Layer 7 of a small transformer language model trained on English Wikipedia (15 layers, counted from 0, width 64).
A neuron adds its activation times its output weights to the MLP's output. To switch it off is to set its activation to zero at one token and run the rest of the model.

Output weights of the MLP neurons that the questions are about. A number n stands for n times 0.0034.
n19: -5 -13 25 19 7 23 -37 3 -10 17 17 -22 -24 0 -17 -5 -12 -2 27 -31 39 5 17 -9 0 -49 29 -14 -39 24 34 14 23 -32 17 -38 -29 22 48 17 -6 -8 19 3 -36 -9 -43 -17 -19 -5 13 5 -16 -10 48 0 26 22 9 7 54 15 5 13
n31: -10 -12 4 3 26 -35 0 4 -2 12 17 -11 -30 14 -11 -23 10 -18 18 12 -10 12 -51 4 1 15 -1 9 -15 -5 4 26 16 -11 -12 -3 -11 34 -4 10 23 -25 15 -5 -15 3 -19 54 -19 -18 -8 13 32 -7 12 -4 27 26 3 23 3 33 -3 -17
n43: 50 -21 -6 -5 24 -3 -31 8 -15 30 3 8 8 11 4 7 -32 7 13 -2 -8 -31 -21 -43 5 25 19 6 9 32 33 -7 -5 -20 -6 15 28 24 9 13 26 -2 24 -20 62 1 18 10 -14 34 7 1 95 -27 17 8 7 -20 10 -11 0 28 3 17
n44: -4 11 20 17 26 15 -29 -12 -19 61 -14 -3 -8 27 6 3 -5 -19 -11 -27 40 4 -6 -11 -12 6 1 1 -16 -10 -2 -41 2 16 -15 -26 -24 -16 -5 6 -20 -3 2 17 9 19 12 0 -17 -43 -1 12 8 0 -41 -5 -7 1 -31 5 12 41 44 -19
n59: 35 -5 14 -2 -2 -8 -14 -23 32 -23 34 -4 37 -38 16 1 4 7 -2 35 -33 2 -1 26 -2 27 3 -8 10 1 -9 -4 0 -6 28 -19 33 4 25 13 1 24 7 -21 2 -39 42 -10 25 22 18 35 4 19 -8 -17 -13 -9 -12 9 7 20 -57 14
n64: -3 28 23 -5 20 -14 -3 4 -24 -14 -4 -9 4 38 32 -9 -17 38 -45 5 -21 -7 15 0 0 -12 19 -28 -30 52 -9 -10 -1 -7 -37 17 16 -25 -19 -12 17 22 -19 -17 25 27 53 0 6 -6 -46 -23 -10 22 -32 -22 -2 -16 9 18 -2 37 -9 4
n73: 32 16 21 -8 6 6 -44 33 7 -18 -33 -9 11 -5 -43 -17 -60 15 48 14 18 46 24 -15 61 9 -30 50 -1 -8 -5 32 -30 9 -31 25 -26 19 -4 -8 12 22 -12 57 12 -24 13 33 11 19 49 18 44 9 24 13 38 -10 14 -18 -11 -12 10 23
n79: 38 9 36 -45 12 -7 -10 4 -3 -4 2 24 33 20 -1 20 -20 21 -5 10 -28 -28 32 -27 -14 -15 -32 -15 -27 -13 -10 -17 23 4 21 -23 15 21 -23 -63 1 18 13 -42 -33 -1 0 -5 15 -8 -26 0 -34 -19 7 -40 -17 17 -15 17 -20 -13 -1 11
n81: -71 62 21 4 -50 0 -6 1 -18 -3 -13 2 -28 -2 -22 13 -1 13 27 18 1 23 -30 -17 23 19 -30 13 -12 28 -26 10 17 -6 -1 3 38 25 -4 -20 25 9 8 36 -21 0 -29 -26 32 19 -21 12 -17 4 -3 11 2 21 -16 4 -27 9 21 30
n82: 14 -25 -23 -20 11 -8 29 24 4 -20 -15 11 -54 31 -5 9 36 -17 -16 -26 3 9 -6 56 -1 1 24 19 5 -15 -10 -10 -25 -8 15 36 -9 -11 11 19 15 -6 -12 -19 45 10 -46 -4 1 -19 -21 10 7 25 5 -14 -25 -30 10 -2 -45 24 23 -9
n161: -8 -31 20 -48 40 5 -1 -31 -1 36 -7 -3 -12 -6 32 12 12 30 -10 12 30 -58 -13 -10 15 -25 -20 2 -25 -4 26 30 -9 -33 14 13 43 13 -33 -6 37 5 16 29 13 0 36 -13 -24 28 26 8 -28 6 10 -2 -33 -11 -2 35 5 -24 -24 -9
n198: -9 -1 5 3 -28 -31 21 -1 26 -16 -17 5 13 0 34 15 37 16 -7 -12 5 17 -19 45 -25 -10 5 13 -3 2 -36 19 -15 19 4 -21 -19 -15 18 15 46 -13 -11 20 22 -3 -3 4 31 -21 -4 -7 -44 7 27 -6 25 1 -13 -5 -17 -15 -12 14
n202: -19 -2 51 12 -22 5 -12 23 8 -37 4 -19 -28 -5 22 -31 -35 -31 -27 -28 44 0 -30 11 42 -56 8 25 -2 0 6 5 18 10 39 5 -18 -4 1 33 -35 25 17 25 -24 -1 -17 28 -13 33 -3 2 -11 32 -10 13 -27 4 25 2 13 -16 0 10
n204: 5 -24 31 8 -7 21 7 27 -6 8 -3 5 -22 -6 -20 7 12 16 -16 11 11 30 10 -30 -15 -33 -24 -17 -22 17 15 18 3 -26 12 -7 -12 -26 3 8 -17 -9 -7 13 -2 -13 36 32 -15 -10 -39 -21 47 7 -26 -18 -3 30 -51 -19 -4 -14 20 -63
n216: 33 -20 8 11 -2 5 -15 -3 -18 -22 -2 20 28 3 -10 -11 9 -11 1 -15 -1 18 -10 -16 -2 -3 -26 -14 -5 11 -9 12 -21 29 -16 -1 -19 18 -4 6 -11 -18 24 -23 10 19 -35 -2 -1 0 17 -18 -30 41 6 -16 21 0 8 -14 44 16 -19 -1
n242: 11 8 -9 -17 19 -10 -33 27 -19 30 43 2 -19 13 -37 -10 18 -14 -66 26 -2 14 8 -31 11 4 -11 -19 -35 -32 23 31 17 39 19 -26 -29 24 27 -8 -25 -15 -6 -29 26 -25 1 -2 47 -6 25 -4 -47 7 -14 21 4 -33 11 -49 14 -1 -32 -16

Each question names a token from some text and the token that comes next. It shows the activations a of the neurons there, in the order above. A number n stands for n times 0.04.

Then comes g, the gradient of the next token's log-probability with respect to the MLP's output, scaled to length 1. A neuron's effect is roughly proportional to its activation times (output weights . g). A number n stands for n times 0.0059.

"Pi", then "x"
a: 0 -2 -1 4 -1 0 -1 0 -1 0 -3 -4 -1 0 39 0
g: 13 -9 -21 -55 3 -15 2 -13 27 2 9 26 -28 -21 2 23 23 10 -7 13 38 0 -2 -10 -13 -6 27 -26 -34 13 -1 -35 18 8 -23 -8 -10 49 18 -39 -9 -3 -5 -8 -46 -2 14 -30 -20 -25 -13 13 -19 -27 7 22 -17 7 -13 8 -15 22 -30 32
Which neuron, switched off, raises the next token's probability most? n216

"lav", then " "
a: -4 -4 7 -3 -4 -4 -4 36 -3 10 -2 23 -1 -3 -3 0
g: -4 -3 10 -19 -42 -8 -8 13 19 28 2 14 -3 -10 0 18 24 -1 25 14 44 -4 21 -9 17 -34 27 -19 -31 35 16 10 -7 1 37 17 -9 11 -25 -5 -17 -7 -24 0 -6 -5 -5 12 -26 -34 9 47 49 -27 -9 -7 -23 -42 -23 17 20 7 -29 -1
Which neuron, switched off, raises the next token's probability most? n198

"the ", then "Soci"
a: 50 -2 -4 -3 -2 1 0 -3 -3 -1 -3 17 0 9 -2 22
g: -43 -15 3 21 4 11 38 25 -25 3 -5 15 3 21 32 3 -35 8 3 -8 -5 -28 9 -10 14 -36 -10 6 -10 15 0 25 9 8 -33 8 -7 -34 17 24 10 21 1 11 12 -46 9 -17 18 -4 -13 -65 12 32 41 14 40 -1 -22 -1 -4 -9 -1 5
Which two neurons, each switched off alone, lower its probability most, in order? n19, n198

"er", then "ly "
a: 0 -3 -4 0 -1 0 22 -2 -1 -4 -4 13 -1 0 -4 -1
g: 8 -33 -49 29 -16 6 21 -17 -29 8 11 -34 14 -30 10 0 -26 -2 -48 9 -8 32 -38 -23 3 20 16 9 -3 17 4 -1 1 17 -7 -15 22 -17 -39 49 -6 -8 3 -5 26 -11 -7 27 34 -12 1 -16 -3 -9 6 5 19 37 17 -7 22 22 29 8
Which neuron, switched off, raises the next token's probability most? n73

"T", then "ool"
a: 0 21 -1 -3 -1 -4 -1 0 -4 -1 -4 -4 -1 0 -1 0
g: 14 -38 -5 30 13 -41 36 21 28 22 16 32 24 -44 -27 -9 -16 1 30 8 -14 4 -14 -15 -16 -23 -13 -3 33 14 -29 -14 38 36 14 1 -16 7 7 14 -16 44 25 2 6 6 -1 19 -21 -10 31 -7 13 8 3 -14 37 5 -17 -24 16 11 -8 -14
Switching off which neuron hurts the next token most? n31

"alth", then "\n"
a: 0 -4 -2 -4 -4 4 -1 -3 -3 -1 -1 -4 0 -3 -2 0
g: -12 15 7 5 -14 -37 -11 -2 51 -4 -12 -11 15 8 2 6 -14 -5 -6 14 13 -13 -57 -10 33 21 6 26 45 -12 -15 -12 46 4 -18 -19 -14 -6 50 -7 -19 22 15 27 -7 25 47 -10 -35 0 7 17 2 10 -13 20 9 -15 12 17 0 19 -21 -14
Which neuron, switched off, raises the next token's probability most? n59

"it", then "b"
a: -1 0 8 50 -1 -4 0 0 -2 -1 -2 0 -2 -3 -4 29
g: -12 35 37 -44 9 5 -17 -1 50 9 -19 29 43 38 -2 5 25 -18 4 20 32 4 -12 11 -31 32 -2 27 27 15 -13 4 -7 0 -28 3 7 -22 -19 38 -14 -30 -16 2 -1 3 6 -7 -17 12 1 18 30 0 -7 -40 4 4 -19 20 -8 -5 34 6
Which neuron, switched off, raises the next token's probability most? n242

"ation ", then "comm"
a: 0 24 -2 -2 -2 -2 -4 51 0 3 3 0 -2 -4 -2 -1
g: -34 -9 -8 -14 36 -32 -34 -16 10 23 15 8 36 -39 -18 -8 -29 -23 52 -8 6 29 24 18 9 -27 2 -6 -6 -21 2 17 9 14 -15 16 -8 -21 9 -23 -34 -17 -16 -39 14 -8 8 12 9 -16 -18 -13 1 1 13 -25 27 -26 4 8 -9 -2 51 21
Switching off which neuron hurts the next token most? n79

"The ", then "U"
a: 33 6 -3 -4 -3 33 0 -1 -2 -2 -3 -2 0 40 0 14
g: -9 12 -18 -14 47 16 8 26 6 1 -33 -6 -9 -6 -20 -19 14 -17 36 -18 22 -4 6 11 3 -11 5 10 -21 5 5 -26 16 4 -33 48 -59 -35 35 -14 -26 16 4 -16 -22 -17 19 -13 -17 -39 8 -38 20 26 -7 22 -21 -2 13 0 17 -2 -14 -1
Which two neurons, each switched off alone, lower its probability most, in order? n19, n204

"and ", then "m"
a: -3 -4 -2 -2 -4 -2 -4 -2 22 -4 -1 0 2 -3 -1 17
g: 1 8 -8 -36 -17 -11 -3 -21 36 32 19 -19 8 15 -16 0 46 6 -30 33 -12 -2 -25 -23 -25 -19 -7 -14 1 11 -4 15 -2 18 19 -53 20 26 -28 -4 -16 -26 -34 -14 -18 16 27 -12 10 -34 5 19 -4 -25 13 9 -31 -25 -17 30 -27 3 -12 -25
Which two neurons, each switched off alone, lower its probability most, in order? n242, n73

"Manag", then "er"
a: -2 -4 -1 -1 -1 -4 2 -2 -4 -3 -4 43 -4 0 13 0
g: 12 -12 -52 -25 3 -20 -35 -1 6 18 20 -21 -16 15 5 -7 9 14 5 -33 4 30 10 44 -14 -13 -15 -11 -22 26 11 -37 -21 -10 25 16 -19 -43 16 41 25 8 -16 -35 -26 -11 19 -18 -9 -2 17 5 -13 -9 -20 -4 39 -25 -8 -25 -14 -23 -5 16
Switching off which neuron hurts the next token most? n198

"tur", then "ning "
a: -4 18 -3 -3 -2 -2 -2 -4 -4 -4 -2 29 -4 0 28 0
g: 8 0 9 15 -32 -16 45 -8 -65 -1 19 -13 5 -48 -7 0 0 -37 12 27 -42 -11 -6 1 11 11 21 -6 -9 -13 -24 -10 9 -9 -10 12 21 1 20 32 4 6 0 -22 -3 44 -46 12 4 9 27 -36 -2 18 -13 7 27 24 -13 -14 -14 17 13 -6
Which two neurons, each switched off alone, lower its probability most, in order? n216, n31

"om", then "atic "
a: 0 -4 0 46 0 -1 22 57 0 0 -4 -4 -3 15 -2 -4
g: -9 -12 14 24 -13 2 -2 2 16 -2 -18 -16 24 -25 -5 -15 -28 1 43 -6 -13 22 -33 5 21 -19 -34 5 27 -3 -8 5 21 -17 4 -11 7 -67 16 40 -14 10 -7 16 10 27 30 14 -17 1 20 11 20 4 19 -22 -8 15 22 -47 -26 -23 44 -9
Which two neurons, each switched off alone, lower its probability most, in order? n73, n204

"the ", then "enti"
a: 12 -4 -1 -2 -1 -3 -3 -3 2 -3 -4 -2 -3 -4 -1 30
g: 11 25 43 35 -30 30 -6 -14 37 -11 -7 4 12 3 -17 -24 -2 22 -7 -12 9 1 23 17 26 0 -2 -25 -31 9 -7 18 -1 -22 10 2 8 13 -6 26 43 1 21 36 -10 14 -26 2 -14 12 2 -42 11 22 -4 -7 38 61 22 -12 18 21 -16 -21
Which neuron, switched off, raises the next token's probability most? n242

"e ", then "Des"
a: -1 20 2 -1 -2 18 -1 61 -4 -4 -1 18 -2 -3 -4 -4
g: -23 10 19 8 -23 -1 24 -4 28 25 -30 -11 26 -35 -13 24 -5 10 62 4 -13 4 -26 -18 -17 -13 -21 17 24 -19 30 -14 27 1 2 -3 16 -6 30 -8 -10 -26 -27 -1 23 -44 -9 -16 -13 -61 7 -22 -14 13 22 4 -13 -25 11 1 8 -15 -6 -14
Which neuron, switched off, raises the next token's probability most? n64

"- ", then "Go"
a: -4 29 0 0 0 -3 -3 0 -4 -4 -2 -4 0 -4 -1 -3
g: 22 -40 13 -26 8 0 -8 11 -22 -1 3 11 25 19 10 -29 -15 15 17 -8 11 11 39 -16 -1 18 -21 -47 28 26 -11 12 -12 27 4 1 -13 -29 6 14 5 -16 -24 14 6 -32 -17 -5 12 -41 -17 55 26 -20 -5 -4 27 -41 34 -9 -7 -20 26 8
Which two neurons, each switched off alone, lower its probability most, in order? n81, n161

"vic", then "es"
a: -4 0 -3 1 -3 35 -3 -3 -1 16 0 -3 -4 -4 -4 -4
g: 23 -3 10 -1 -4 3 -6 7 -4 -39 -19 2 2 26 2 -11 1 41 -45 18 -11 1 -12 44 -1 23 -8 11 15 40 -9 -3 28 -29 6 5 27 6 9 15 -13 -11 30 21 -1 52 25 -20 26 1 -6 -28 -32 -2 -8 10 2 28 37 -8 39 -5 -7 40
Switching off which neuron hurts the next token most? n64

"claim", then "s "
a: -2 -1 28 -2 19 -1 -4 0 -4 25 -4 -4 -1 -4 -4 -3
g: -27 -17 22 -22 -4 -10 -36 10 21 -1 -33 -2 21 22 -5 31 11 -25 20 -2 25 17 14 3 14 26 17 16 17 21 -11 -9 -13 5 -21 -43 -24 8 -4 -4 -39 -37 -23 34 -54 6 12 -30 5 -14 -6 13 -11 -14 -35 -29 1 -24 17 11 -31 -14 -2 23
Which neuron, switched off, raises the next token's probability most? n43

"rom", then "ec"
a: -1 -4 -1 -4 0 0 -2 -1 -4 0 -1 4 0 -3 -4 -4
g: 20 -51 -15 32 16 9 11 -12 24 -11 -7 -19 16 3 33 8 42 33 22 -11 17 -15 -26 -20 -23 7 -16 24 -46 11 1 2 8 -48 24 0 17 -5 1 19 23 29 5 -6 23 -18 3 27 -10 20 -39 42 -6 13 12 30 11 15 -9 -9 -9 8 7 10
Switching off which neuron hurts the next token most? n242

"row", then "d"
a: 23 -2 0 -3 -3 19 0 0 -4 3 0 0 -3 -3 -4 -3
g: -26 10 25 -5 -14 -26 -2 33 11 2 -3 42 28 21 -4 6 2 10 -52 -36 24 27 12 -43 -8 19 3 -13 -39 -5 6 24 11 15 14 2 -11 32 -3 -36 -31 -33 1 0 -32 5 -11 -13 6 -8 -26 16 -9 1 22 -2 -10 -36 7 34 -36 9 -4 6
Which two neurons, each switched off alone, lower its probability most, in order? n64, n19

"c", then "ivil "
a: 7 -4 1 13 0 -4 0 0 1 11 -3 0 13 0 -3 -2
g: -6 -7 -4 -13 26 19 8 6 -2 12 -13 -4 -43 13 15 -28 -45 -12 2 -3 5 0 -34 -18 -7 -36 30 29 34 14 -6 -32 13 -16 -40 32 -11 22 22 -25 0 -2 -8 11 -16 -28 10 -10 15 39 -23 -18 12 34 10 23 -47 13 -24 -28 -8 8 -7 -14
Which two neurons, each switched off alone, lower its probability most, in order? n202, n82

"S", then "earch "
a: -3 1 -3 -3 15 11 0 -1 30 -1 -1 -4 5 -1 -4 0
g: -49 0 18 -25 -10 -7 -1 3 -13 13 33 -2 -29 -4 34 -39 -47 -20 9 -17 -11 33 -23 12 -3 -18 -9 4 4 0 9 10 -11 9 6 31 20 -16 12 3 1 1 -9 27 -35 -8 -3 -33 36 -13 -27 -40 -25 17 11 10 23 -9 21 -9 7 -53 24 -1
Switching off which neuron hurts the next token most? n81

"of ", then "the "
a: 17 12 -2 -4 -3 -4 -2 -4 -3 51 0 -4 32 -1 -3 -3
g: 9 -13 9 42 30 -11 23 29 3 -18 15 18 19 18 -11 21 -10 -14 30 -6 13 -10 4 -11 -26 -21 20 12 19 15 2 9 36 20 -11 -22 9 -22 -13 8 21 21 26 -27 13 0 -14 6 -5 37 5 30 19 36 -35 -29 15 -38 -9 -18 -8 -24 58 -19
Which two neurons, each switched off alone, lower its probability most, in order? n82, n202

"est", then "e"
a: 0 -2 -4 -3 -1 0 7 -2 -1 0 -4 41 0 -4 -4 -1
g: 16 36 -10 33 8 15 20 -22 -46 -8 -1 -9 42 8 23 6 27 -5 62 3 1 -30 -18 -9 -23 -45 -15 26 -21 0 16 10 -23 -13 31 19 -31 -5 -33 -14 15 -1 -23 1 -12 -12 -17 -12 -27 7 24 33 -18 1 -12 3 1 -24 -7 12 -1 12 -12 18
Switching off which neuron hurts the next token most? n198

"bo", then "ard"
a: -2 0 3 -4 -2 -4 0 -3 -2 0 0 -1 0 -3 -3 1
g: 31 -37 19 -3 13 18 15 5 -4 1 17 -11 -4 6 -21 -3 -16 37 44 -23 -27 19 19 8 -23 -31 22 -11 10 7 -6 -21 34 -51 3 15 8 -37 30 3 -37 -8 11 16 27 -37 -1 22 -9 12 -7 -25 30 3 25 11 -14 -20 5 -29 -14 1 -7 -31
Switching off which neuron hurts the next token most? n43

"W", then "inter"
a: -4 -3 -2 -4 19 -2 -1 0 8 -1 0 6 -2 -1 1 0
g: 8 13 8 15 9 -9 -11 -35 -32 17 20 -72 -11 -16 2 26 -8 -17 -23 -14 27 7 4 22 -24 7 -4 -3 24 -38 27 -9 -4 -19 -1 23 -28 18 0 9 -18 4 18 -15 18 25 -24 -4 20 12 0 -25 -12 -32 -12 -2 6 58 -11 -45 15 7 -7 -4
Which neuron, switched off, raises the next token's probability most? n59

"Go", then "og"
a: 1 -3 -3 -2 30 0 0 0 -4 -2 -4 -3 -2 0 3 -3
g: 10 -10 10 32 -22 35 4 -2 7 -5 -30 -1 25 19 -27 -1 5 14 -4 7 -57 -20 14 30 18 2 -13 22 6 3 7 24 43 -33 20 36 26 -11 -1 30 -13 23 -5 43 4 -14 -7 14 -21 -8 29 20 7 9 38 3 -10 -37 -29 -24 -13 22 -9 -6
Switching off which neuron hurts the next token most? n59

"Z", then "one "
a: -1 27 -4 -4 -4 0 -2 -1 -2 -1 -4 17 -3 0 16 0
g: 19 -4 -22 27 -27 -24 2 10 -13 -12 -7 6 5 18 -32 8 -4 28 -15 -34 -2 -7 41 21 -4 7 12 -10 11 10 9 -23 45 -18 -6 -22 9 6 17 26 -3 -45 10 -4 -20 24 -27 41 -44 41 10 15 -3 -6 11 46 -22 -26 -14 -10 -3 -7 -7 -32
Which neuron, switched off, raises the next token's probability most? n198

"were ", then "pro"
a: 10 -3 0 -3 -1 0 -2 -1 0 -3 -3 -4 0 25 -4 -4
g: 5 11 35 -72 -56 -30 1 -32 11 12 -15 12 -14 -33 8 30 7 -2 -3 16 -16 -19 -11 4 -31 8 -10 9 -32 32 12 15 -28 -10 2 35 6 24 -20 4 -23 -9 -9 20 11 -27 19 11 -13 -10 10 13 1 16 8 25 -30 -15 -15 6 14 21 19 2
Switching off which neuron hurts the next token most? n204

"as ", then "a "
a: 23 7 -2 -1 0 0 0 -4 -3 21 50 -4 -1 -4 -4 7
g: 21 16 -9 55 6 10 -3 -8 42 4 -8 0 -11 56 18 12 -5 28 -11 19 -18 -13 3 -7 2 22 14 -28 -27 -8 4 2 -11 -26 -19 12 -7 0 -12 35 41 0 -2 7 17 46 -18 0 -5 45 23 -23 -8 27 -20 -11 38 16 8 -17 19 -31 -1 1
Switching off which neuron hurts the next token most? n161

"ings", then ")"
a: -2 7 -4 -4 -4 -1 -4 5 -1 -3 -3 22 0 -4 3 0
g: -10 -8 -14 10 -11 21 4 -23 -2 -26 -18 -22 -10 2 18 1 5 -34 9 -26 24 -3 -34 14 5 1 -19 19 2 51 -21 18 -15 -21 3 2 -25 14 53 35 11 -19 28 21 11 9 0 14 -55 -34 15 13 4 19 -12 -8 1 31 -29 2 -4 -10 -49 -7
Which two neurons, each switched off alone, lower its probability most, in order? n198, n31

"to ", then "April "
a: 44 -3 -1 -1 -2 3 0 0 -1 35 9 -4 0 -3 1 11
g: -17 5 7 7 4 36 1 24 3 2 21 -11 -21 3 3 -4 8 21 21 -2 17 21 -13 47 -4 10 6 41 34 -36 -27 13 0 2 19 -17 -30 -33 15 -9 -14 12 13 -17 17 -5 -6 18 -19 -23 5 14 11 -35 -47 14 -7 -12 -41 -14 47 7 -25 -45
Switching off which neuron hurts the next token most? n82

"T", then "T"
a: 0 -2 25 41 -4 1 0 -2 0 0 -3 -2 0 1 -4 -2
g: -16 -16 -26 -8 22 -14 33 7 -22 12 -14 -13 -2 15 -14 15 -21 -3 8 52 36 -13 31 -1 -16 8 -29 14 8 4 6 -17 -14 19 -12 -20 -45 -25 18 -26 -3 12 9 -28 0 -52 -25 8 21 -61 1 7 -13 24 2 -2 1 -29 -12 -11 -33 0 15 -7
Switching off which neuron hurts the next token most? n44

"ially ", then "over "
a: -3 -4 -4 0 -4 -4 7 0 0 -2 -3 0 -3 19 -1 28
g: -10 -17 -22 -7 -6 -13 18 1 50 18 17 13 24 -26 -44 -10 2 -11 -22 -18 -39 45 23 9 -1 17 32 16 3 -15 -32 -8 30 11 13 2 -35 2 3 16 4 -18 3 -22 20 3 -8 -8 -3 12 7 16 -36 -5 -7 40 12 -30 37 8 20 -40 -5 28
Switching off which neuron hurts the next token most? n242

"and ", then "M"
a: 7 0 0 -4 -4 -2 -1 -1 -4 -3 -2 -1 -3 4 -2 27
g: -15 -15 -5 1 13 6 36 30 -6 1 -3 -22 5 -21 -9 -1 8 -15 32 6 -5 6 12 -37 -14 -13 -3 32 28 -29 15 -3 3 36 -9 14 1 -20 25 -23 -34 16 -32 -9 -6 -32 24 -26 -2 -49 -21 11 17 -20 -34 -3 -39 -55 -17 19 -7 18 -12 5
Switching off which neuron hurts the next token most? n242

"ended ", then "to "
a: -4 -1 35 1 -2 1 -2 -2 -1 44 -4 -4 0 2 -4 42
g: 10 -3 -30 -9 -20 46 -20 17 22 12 -11 14 26 -2 -5 1 20 10 -26 0 -6 -14 -5 -6 32 29 -4 -31 6 -49 30 49 -18 -35 3 -24 8 -37 -19 -7 13 4 4 32 4 -26 -8 -3 -19 5 -18 38 -10 -21 -21 44 -8 12 31 9 9 -15 -9 -14
Which neuron, switched off, raises the next token's probability most? n82

"Ter", then "rit"
a: -3 -4 0 5 -4 -4 -3 7 -1 -4 3 -2 -3 -1 38 -2
g: 25 -38 -4 31 18 7 20 8 -38 -27 -6 8 23 7 -32 -23 2 30 4 -26 -36 -4 25 25 -16 -6 -4 15 -14 16 4 3 7 -6 34 28 50 25 21 -13 8 31 8 17 35 -38 -13 26 10 10 -14 -30 4 24 4 -18 32 -6 21 7 -12 -3 -18 -17
Switching off which neuron hurts the next token most? n216

"en", then "or"
a: -3 -1 -3 28 0 -3 0 -1 0 0 -4 6 0 0 5 -4
g: 2 13 -13 -19 6 17 26 -28 28 2 -27 -15 -5 42 11 19 -7 15 30 16 -32 -34 0 50 -42 -5 15 38 26 -27 2 -15 -2 -31 22 10 12 -18 -23 25 13 14 -3 -9 26 -12 10 -3 14 -7 12 -33 30 5 14 0 14 -47 -11 1 21 -6 -23 17
Which neuron, switched off, raises the next token's probability most? n44

"is", then ", "
a: 3 -4 -4 -4 0 -2 0 0 0 -2 -3 0 -4 39 0 -4
g: -30 -1 33 22 0 19 24 6 7 30 -15 -46 15 -19 -1 74 8 -6 3 6 -8 -10 3 2 28 6 -10 -5 -29 9 21 -19 12 -14 -27 7 14 -1 33 9 26 0 -9 -19 -3 4 -27 -4 15 59 -41 -19 20 -12 21 21 -29 1 7 4 -18 11 3 -10
Switching off which neuron hurts the next token most? n204

"ation ", then "for"
a: -1 35 -4 -1 -4 -2 0 57 -1 12 12 -3 -3 6 -4 -1
g: -1 23 -21 -40 29 -18 2 -33 -4 26 20 -28 35 -41 -9 -45 13 -24 43 -29 21 19 -19 -16 -23 13 -20 36 11 7 9 13 4 -6 -12 -8 17 -7 -11 -2 -19 -10 -26 -31 4 -34 5 -6 5 10 -22 27 0 -13 1 20 -34 -23 19 15 -15 5 26 -14
Switching off which neuron hurts the next token most? n31